Layer 10 of a small transformer language model trained on English Wikipedia (14 layers, counted from 0, width 128). Numbers have three digits each and are written without spaces.
In attention head 0, each number of a token's query is one row of weights dot the token's vector x. The head spreads its attention over the tokens so far by the softmax of query dot key.

Query weights of the head. A number n stands for (n - 500) times 0.002.
q0: 597479516508396622504595451365683440427347573443652690821650508451684500436562644425629621483354463529262521508364578644321385531281542563368318664651630823563496353676538677740368284484314525384413508762411313508609353590144469410349500356347685528671446538521488348454561741555354479542146750529442520546641641211663350796357666513279470487458557416408481697585349504402325408623575
q1: 507350514557483518507565311766537574456413481294652270576481599380386807621543454650330567600633440604560424396500471145385529515445407531479590683485740464527382352453553571368698827547388602674449435500462431449496737524427606662529468244364511486337600348429392344396520644567634344507448497532677458769427421551670644486401423496478418511485507580529473623566548396348634438344332
q2: 532457507507653600442503532665601643573338673437474649443617702569493531442563517470627500227618430379500514725541346511444289383412484490606345826485607532456476410346660597634421617530624711681305486350651520547296527666215478533554510439696567514471412575581454398447529433493486694425711582611493541314486572435657535269654349489571412654771428354514758621543503391542455422391375
q3: 522796299575594475571393284474697316335426587428463261759549368536384465325240439585556466425500486333631485406395540426578630454524403486511504572568477406645567632500661335659335376453345485370434327455458517548534344541500450350526479655510640362324611416406627489598536351561511631643459384486655716188370537455635518716719447463478587445593366592562303837373611511536511434411441
q4: 442305588455507451638487539636751647420610507664419451585595298455606662152447581492623445631452535429601642458395328626364553749537647429394667427430526578399586462572287363504647416252476303483591449650490585432504463467500381523775615500562703694405402604591394493560523439543447771633442593424424490561641412460361386542675559611525312643540604657496573446525395500437375339425230
q5: 461593543642646604500514470354407743453271618309392365420724493504460463471440507443471393617589411340647287757569560311343455452227549673685488606362441428371684474814462439334401425624588558427489525418699438608587442568396528582527571763682590493430584385568530328174687518624351551476259526615482445454533409675263537586369603385637401220671476699622415435496624621380500431673406
q6: 523515670448467307593644421473690433746647469623517458668547560641398699485564463439445311516189448344311329402442568824589741177576486316443306288402599432410537604500497410545361489603529400364604355739643449538591391468631285553496433330483417548426818542541379427515452413358397469667481474812387659554478396620496659496481552469431587688636538313385443592690395445466571657315399
q7: 604475337632320376358411468467621517471377796472560526549627343676732543508391883122579487466412352304489766342520755492423286335316609457736381356699628382523709660463511685370524627568512673437450547610291379533402336649546504550619500895447379460366530553847736429288548438336463306395550377500655488562579605563479592375560504504566538331625380529414630553433465236504504566444384
q8: 651519394467411511511564581496595531569543481452388446586412573460590392275518438456604105611489409794356519526607504530472636765628647436378372882724290385514522434508445437308701623476666526532415613362345571541648393510405433556316434451490463689737823354275615396481551585472437631616660395689628392282399517447440634482511475507489384556648247586421430609462432475603664534406652
q9: 511550450341514416554618389637692698658489523374311517523481581478439620511496330592083523620430456425396417328504604683504604739529617729399970554547661717337456596515441535545598305479391458565340654310609421443366539486424654415651658584600340665612538383348350576624544454423620535428465453529521358561333772600432522493474427609613371436331590458319672723320593583504460421575511
q10: 404382566546807465467286374438574369414415681293520613730515439660329518615532428504475387478326365420477431431378629618565280446590510379579561350451527500624693650500306298486556630537440540539510694515493399379595448350385538548463600474363396415571691310719601714714606334677609523433459412496285362603440713648405408518589461573482470375596577332551581430363490609357472270258631
q11: 472480392465744573324474570405584407532701617208468429241665435404590508601461519637409508207431550488385453516493450508485550413309464504702610941731590387526530573492460493357707626609451354443522243468685575508705470471353516445591458591450643424729586429712500910492304455474414480475464515454420678465583597668366687654435409602406638855496478520209449449412593342369343555343507
q12: 566457588534714586284533371504693536709537309402535535704329560417437586209527375455248488516706436465447396382552633250554603288636578756607496568464532355493377410318341536740396584335511589285763555524589493473540566374445625475616530473433705316433564376743665330412462365640612195577591623165511340415522553339527425489523563226519476453461623473515428577311585407421477492524318
q13: 557496439559695286735439418458542543438412363608486572447519496360406697496306623576576237403504259481448398403413418695376470568644587285579531641602433301436347703580354432459475518356544504354378356469609493759705691454373785415553422531455455180527236481399504602594620582391402372541647588566524291454533289600223460593741555473371469416588514375515475667600587445671411409719658
q14: 531547485455600846870485378310504822500425576292634496423345455436415459478538390488623556476384470446741442580518633539248622386496588430454456480349588301485578458473486525565608667805407531422438485623571595372359390666328484381368327531202314586678496485664734415669696482435481667504575496428660534314604567201631380492492291589519268477496606365624568659606390452470376461386368
q15: 416771618437471438661621533519477457381540539504497514470245297522612358572511400496583321465548445530562564645461622511444478611400565461563539554399617675390670368390434627388663383406242534399514250589536729534402239479454279563428761367369626690565604458530530428541640315472568670624842485438639267587431407741519383459563631206481418356687641432308479440550443518655757685504496
q16: 524385648240601679596626361406628548656284399431657461656319569481661398807369435529274540580523576590407695519504357717562647264519604437601419460359256706459658496528245603403496644489470559462552726524425244500353623361492422544418557548392565481656478606265597417418667537467363556332428587561742591583560543552512625527684360379402727303548414504602751469552455406335244743413389
q17: 476586500424526742342445454457417556548204392378358507667652644508601605400366744401608520556662363322422519538604439712674217557696585607481665484520282481654713231761493657469616504374204531392489596572493574477545622341437488340558655209464340500504443360599419552519331482442244388532587624383400267250478543626636312634534474516353528754524472294500619582595504474652477442410394
q18: 364451571295572113393617685477450446592558543584374527519434555526475608615519334651608442374533361597400575448239755360580219552536534429292348481759753526722471408481497504541597623573493462342656649515309482511434486685481445518609610489589375358469356391404582349474619638577650454654320402369438529538428325618721391585592797568283601338511473466327455466321339396537544436583369
q19: 344426358455610526598427394260492437622411536477570517512413658301452467658318341643674807575549447404451319329504367469453584484441697679584452464552660500551619628368447627413622500664459380367376599555667679562508467471621327694581459414578462489378747627553416282565204413600377282560563139571486787434377546414357425610643273666323380295582535346446704477465368389602594442569467
q20: 314399402687300299601601409522564413557319462302678641471697345389387578560609637609705569598593263551473526329356674329558544305679419514405225637587500354427645572500750410511514264462365526436497559489457367441346549335545365435581367452493627564519598633460288673445734667627478542366402525543755507400322413537441629583500379548441401489829564452482462515414402419579572496446524
q21: 443546806415461533672599667341446415369522578574449510849570437471568562457489482536630562723628412522407481340593481492658352647486527162682590566384543347465279298466414405374529260671594390478418404554500703625430418633367622507394368447586615303519521372570493500552517656546474585397412275621303569549442630404541540419297231556440508613420449470274538681205579670666438718536564
q22: 512709740609573325527319545500387504629589591507803413546457470276555489595576335459412373504344425401651355398631587365493394520646587511504607453441579511320382459288528511247500626482445666658392681374220300323500569496775484518573433488535436537343447653440736595504413554457573563308527570429338548577629531430638337492541400159320532400772664669699664669543566526575493220524609
q23: 546584764261507544557663426360565249473500752625493534575488588493576431435645441373529523462679489350517594522568489447700433639493662393373430450748531463546457518587386362571222486451427474486596593322562414447414232398618535405436507477276171686612528624530645810418548408496560496846450721529386485296359483382508712566290402440462516598462630376492636526569375348747518526401536
q24: 504521379294437456466185484948571564677484432561432627455636661604468556339557455544464355593280528746345788586657557554558593539563444726394316589326607447578452303318681690431595601790552550595372441585567453438792382435546487550764464696341443448365307409443467634471642247458393517508412245600394874434540282542170460423460365418484372454575526640591603574500480670423524479496675
q25: 662627457429653537620406695420360461516364500403680694485621645456478588267549549395364346457700426470374508519584365404575710544351538507632480382567690375744511444446406418421617586468673343291324554606691315477508315333550468411427385388423564522488318366406383453784469673685283672354652371530546618642573601732546378459567478409374417569485521542500380744252656606298604256456655
q26: 755575324442390280443209288448579443314425354365473233485370464561461489457694555638561350481568638445391552474472295519569562598429588602544492293638477507280643652474629577405753524407443564311367570500557391436574578652308574517500446425541621457508343731822666539522453409721404466554193550583592478410561551368552658314453565689489496563368758429452548519534397561558569619695560
q27: 529409381423383493610537305739482507294406541447618565518481606311555604548461475569452556379472475475421324393373543405456894629352484408539545392437657693422479518518335578418607412397625493687622503493524746572331503634660624490518630649632408304585649291231550383189591445315575437418632427479367462337483533467475381592624521633374627684467339302666584504485305438514619403401452
q28: 312592488419714528475547284633530547653416534362285579397445532573516504417443581452775560576371650331568525307346455705624545478516428241484311457577371672434616391746348418320540247527400371603469453074580268421517638535726318519521266345344361725754637392541549393447444598454777692719479580460595364396604379635500464113610488276699371375445447359595569504361354584309589438395578
q29: 719612471314431559252475515462349441325386496522476493511559638415591405482534728319851590597611489799723291632493350450504388613620667698312646543288575579582515400477476439515318697433581412496439475402665561259298511390469603756489363488448410212574462439493602595583469658589458633417473408433616272359603503485576489470440504462462650237639330652515578584341196438649526489520504
q30: 360404444504591477468493426640391374549550537547673514575537593685219508341281652584649578293693353488566730547481254344585520479474718372508570635520455472560546608372678340190386451393592492721358662573412383356591640504231683641349628508533297431285649667477417397602543436585643325514395450276463462476592601383464623442667316615377401233480467659591419353431681389298558436884669
q31: 663599319320543624397472445579408485300623554585435254725442647442511489375381430556590613657187625440689466470364677580427507532511425397634239612585360418461421551364510553385450489660428711612365610620337332356422568420451684535327569496534688500554503451607433475586327585437526319418806467471400388323453503469639558338305467496522465394915630391534336289458411590320635399705496

Each question shows a short text with each token's key, already scaled and adjusted for position as the last token sees it. A number n stands for (n - 500) times 0.0027.

Then comes the last token's vector x. A number n stands for (n - 500) times 0.0072.

0 "A": 692599452472221518402561561414473531718498687519509313405801407537564290483452668564477511374474
1 "l": 705476262434327764484580656517354585809364640350471412480668580516655249441398753790487501438339
2 "th": 804441458429273607364500500434245572778495683421515426586568516711691248529424683735282440573475
3 "ough": 578506452389347540513373469470397538811492684466404354604626562651666292554368660709435508564457
4 " by": 627495373489350591476455495433391650737343736434446407526758462719619280535424687583363446467426
5 " 18": 700462546415325633489469412417383642773444802440482445473748564564618286454409698623514494452485
6 "71": 703357447418404599458465408475397555688357827438498424390691542516698215460525747698567452431553
7 " Le": 738488451306364581527410538393330630753359664358446375543649610604708242453433630656472401434520
8 "wi": 684478340346292686651406726501091584592391654541521350509691712676600279519408634770525302401583
x: 581378437558658623598424562406526400470587578508553500600421432559537539626447576498579495464626571602570487427708612601377545569430352461327425420531410625553382444565352513548615509463457548672400524539444646532544381374408460605436383488656459427529351396412354439332567503642436401802567321663685519525206542595447627374210522384539400448440622633375462517512663300459472520502587
Which token does the last token look at most? 8 "wi"

0 " (": 692600464476223529400571558410467526709499693520509318395816416537569279490445661556476501360470
1 "s": 619425405453260603488512509398308520683444698439483349618664587606661195458326647763428489361384
2 "out": 516402430418351545608440476562350502763526589553497463639724597714679154433402684698472451452340
3 "h": 616631395347424715603442432536335527675445664573502365493592690569684046340531729751534434449427
4 ")": 642469511401320677485495484414410577746460712504528430479689580621694166481536685620612314358510
5 " ": 653464466401326724439512503522393583779491755418538531470625490583685242454485653588628405439569
6 "ban": 646499564337428688532544548623244637621544708364641487441612507504641186533384679745447398425391
7 "k": 749517497441486672580485453633322579712423798383527544470857539555716233562511751814530416297421
8 " of": 621504452467385555527606445392315525744544748417588424475703491662674248447476769698480455405432
x: 547535462538505636519320543461573499485571519623608620573453558460459536647407544483426403471638621574596559451499496545379455524424484405506471490416503538496457643600388430603554598432434607684437420516396570482545331427605415542541345426742466429484113368562476248451626393633406425805497387660735395496386603548479632501379381410505469415446734508493538537427411476489326502444627
Which two tokens does the last token look at most, in order? 0 " (", 8 " of"

0 ".": 681607460477241512394559545405473523711502691519524305398805414539547290473443676569476492367475
1 "\n": 671540500429316536491504532395417590711442766438540322517747496581555304473490706614521433341466
2 "==": 615419509476266539470495464447383579804499686391553360541838432630714321539555715663411555458573
3 "G": 574419591439227546601414518492382574635381767367345493516701377522731288592413566757393472362584
4 "e": 719514593471234542653387494408458629935459771320506512534618522528670375449410631747359247475425
5 "ography": 571468602449198616711361484422438488763532753460347415612691565678544381469429572655537306442450
6 "==": 657548594408334570454467449455412602814479723359489377639760478580701361511559664661511558427595
7 "\n": 648638547456358553440494516430443524670474733408545296554763484530582326530517738616525513333527
8 "Ch": 705450565432320471583391473384302740732403688477535372617757453559712339518378729808575439470550
x: 533455448444610632428319537496545367463681535552597542606453402422474507698475480588579561560664507543555484442535558542449359454354417487447551470449507681598384516521325561523518656370312666533407520420499572495541374501603400573468334585681530410546368435445379398481601382557563508867500420686617377415419562577489532333327427368469549492379841555544504482564524323369337540389652
Which two tokens does the last token look at most, in order? 0 ".", 7 "\n"

0 "k": 688607461475229528409563545419471531723500691509499312407794403549563286474446670578477490366461
1 "on": 703483414472354685535669512354316558715518671331470479449657595609585154538466732661576440514469
2 ".": 649530395466339576387514462446417574771437819480451373509731483558619327450444672633456487385525
3 " As": 577449448417312614494506507503371616672548715358581394462665472576614277552400640685537528423401
4 " of": 616530433568326575480673480490450560865584785426610484558717583632697286505436691696405510449459
5 " the": 571532455453356602573587476441487478704486765518499417543682489598681257484417679726469522483543
6 " 2020": 538375505478416652467479604569418609641494760453478426450685552653741170527510781683437582483547
7 " c": 645459532425485587399546566547416657684463724542402484522767449582769208516293703754392418487554
8 "en": 574270549551648576441363349532438552702543731283421397365603582488723295474118727697486357563457
x: 505409444515720604518230485380618526421516550538473461559407495508299580594466617532661569520585613544703571441573459618351385557499397537392517546545510653535325685493436538576493624387399581703377414374408712589531416443569276448563332536710503408476357520544453366547517284596371442684480419491555459526511684428471499475438541355606407402433674619365490453483433478577494430324718
Which two tokens does the last token look at most, in order? 8 "en", 0 "k"

0 " has": 675601480468223537411558550421470531716484694514501312416806401541566274495443669575480485373475
1 " a": 544406535419339600490513488460507528777379760468515365550754502612666324496434681609532451526485
2 " ": 612428542387379654482494536459434554733471686385581516509773536614661309409420661648523458445501
3 "bit": 583423499398405620570422447438291625749480616299554494624720484473670180542567728675448344383361
4 "ter": 658418534379425571512363541327304546700414773401518442408584529649771154440570713696411392427536
5 " sub": 515450451437487606507492597496434403725480660271503471540687598599677184472302684682613451419449
6 "ar": 758496512458534656543409601474327563752489626280725281491456549500674211438385751839391338620550
7 "c": 707502420575462564418480514570320577740435637317638519514708455540737260464354736854249390523620
8 "tic": 580358629446385627471509514451255609789463809419590427551722555465688275530397658825482385482545
x: 553346447505570557477368452412617599493523572543623578604513368468324634587432464546473531390687612614680566541560472542330491565381370489370478532486531642463419536558228486611565684304381588667358427536298648481560358282529383513546454453857430517540405436471482376441517393468481399748493490619758441458416605430371628363456528426530487530455591563525436544559508493473394458448704
Which token does the last token look at most? 6 "ar"

0 " O": 694604454468225526420567570408463538730492684510500310399813408545571296474442678559483506382477
1 "ct": 773376442463328602605574475413384626890324637336464439512748537614653219577504645756467391402497
2 " |": 607403456518280533542548563323307653748402781430405364469642480572653252440443715631490525530587
3 " No": 618351488398332610577344570318364628832404601298401385591612664479662304391558693536498585517416
4 "v": 850355351485385708627445774420271646808342692361434340439731661588559277493527683602475539434575
5 " |": 617333498528296673526485544340280615715395745404432445525699560565651337462467657584487630552486
6 " De": 605444430419426599551346639443384706756516692281392406568688637578672332318520671575532529484442
7 "c": 752457421441365412554508592513337669775320673320485377595542634613734440493351638715463416395428
8 " |": 704464578517298591627507436494345643761362781420444388601602639489670370502330657645546505506404
x: 535413508578535606389365537412636445595567630548613548571556402563282642540567537411539587445565584627684439472634523507406436449514302439293486500537561626540417627584352354485627631408332574632480429491407654508501404392528369517601342417589466403631360400418378448506490380661532412860628442528579213432405563523477667454416531485466448469396577568477503552463478427515428589356654
Which token does the last token look at most, and with what share of its attention? 6 " De", with about 40%

0 "ance": 687600471477230515398557548416469518724492687508506314407788401548564273479459668572478494366465
1 "s": 632453428456239584453519484451345530688457755386491379525624506632690195504411709722508527400494
2 " one": 673391598510290601389367452537457575819368737443564446535602548625651203467601665609530383515449
3 " on": 652494475411301577498455595463390647726396784462523421508736581698688208416562660680444398361507
4 " the": 632546443294329564533506430421424465640423784414568360529718482642651221508482704653465436446427
5 " south": 631475421205324614470345506493500536735525623484570694508695393677621110411594760641459316420414
6 "er": 672506483281449641512342510399360591781423699388581424428519615547699137498508718627503259562419
7 "n": 617421544372495709488307567526376552734456819456552424322572649686739093490469797655518402536468
8 " ": 654474552334449702410436497453361540725529677457552501392647561572730205397430707594534407490582
x: 451369519632558629445374529429560593482545455483583543502459455434459559725495579528505505494664521485569500500563480639289438617462437492491469474515460550506270499626378411667504604439299538684427565528404672504521400406555428662460432340800536414465363454499370318553584400550389348785544413612645391622465600551387641457424493356422430411457818551538527442445527449481374465360677
Which token does the last token look at most? 5 " south"

0 "r": 693592471487232521414568553414464535724495699515508315407792396540556279479441673578468488362465
1 "ance": 615414553550284558555541511394329528698444717456435475610675462661666193458533640719490364406516
2 "s": 626462503473292525458502512464324577722447782403460365546639491654696215448427676728529508428597
3 " one": 683420612507312585412343447543455590828365752448542464537616552619643196445594671588537371509480
4 " on": 651495477412306577505435585451392646728396797460508426497720574688691204406555651668456389353515
5 " the": 636549437284331568531497426415422473633422786415569369523713475633648222493479698655471430442427
6 " south": 642475420203325611459336504487496543739519630482566701503682391674625116401595743635469311416418
7 "er": 673503493279453636512334508395357586783432711393577430431513615553699146479498717621518254558411
8 "n": 625419550373502710492304565527371553734458825462552420326567653689738104479456790648525390537471
x: 488288494534640585505308573464534562504535531500568614620519414473435609690461539495458458468610529545660525473607478585343521621466486415453440411481430564549324479601417369678611611392313593740320534459416582621487406329462567566552534384731446416448386481518291354542564371566360470719514410579721416600349668511421582409474532341500399467504640579429513513394679466453311464340703
Which token does the last token look at most? 6 " south"

0 ")": 687603467478223521404562549408473528718504685519507319409796412535560281479456668572489494361471
1 " |": 656441479486250606514526450351365577797386747444525378502666519522629248445453697609555511415483
2 "\n": 664470495470251566554527563344387622737418797434513375533715540574585343442474707596502464324434
3 "|": 600519498432236576507457570346416606772427682430485314473779514581656251475452674638441522444538
4 " Record": 488497521304422542548324535406410617802411580408457500549781493650693254427546619616554493367420
5 " ": 571539631443367621566474551436395671735501739404376452534608546593726271489471585701520589365536
6 "low": 619573628320349589620315451430380568691500555459442508737718511552662201501376764711447455422329
7 " ": 658587578373359685528373538436309573729553752326452422520752532591636285434461721672515464481473
8 "°": 662500655315489587590341344502341532787535671408403394570821432711614237546598894662459354307364
x: 584393532376532580445323541455435428568518527570487479697379418477431525800501620473540552644531435534647474497625400512435450454490407443439556530499635591610381539550395490629606531450518538647400481532463582469700364455518376529416380521874542326632383410547392302451476304740353468765401507620680450550408479620437497386410477400455438571395654556409450520593466382404363470377666
Which token does the last token look at most? 8 "°"

0 "il": 680611452478233523410564560419464534725499681510502304414800412539561281486440673574463489377470
1 "i": 713459422501308652537462503450280611745355595443507402496726538600642237483382753707410410539546
2 "ations": 610461565475232598432489508568349566700506744432491421536745477580642207483442717728507458399609
3 " with": 495495397419277593489539564476333634734403765460473359663694468616690258487460751636485483418484
4 " an": 560388506475305620601494427517364566718483782350564427482748574513686338554411747712481550440334
5 " ": 669367448431360659471549489520404520698481771409583557514757562623713331414459631701412482431491
6 "ant": 805244521505425586613561453452272484672578664311630290546688522700602297512392738736373285445335
7 "ec": 785257494590332555551571398403264667753439775314616395427729455773631360350369709857325407459457
8 "ed": 701313601681375545498591444562337610779485900443469423529673500660689363527436734754269433587360
x: 520448453524550586505404581480636471431543689683559492673522346588460581640552549507441497327665638475571497492592469562319422458425469458463420473461544598527401597630325455640538602375351536626327490447346656511490334386496353533585389544671394340468284588409436393440594332627481453778476519540590480448491621389464601456453471395408450536328624545548428529461547479538467657328848
Which token does the last token look at most? 6 "ant"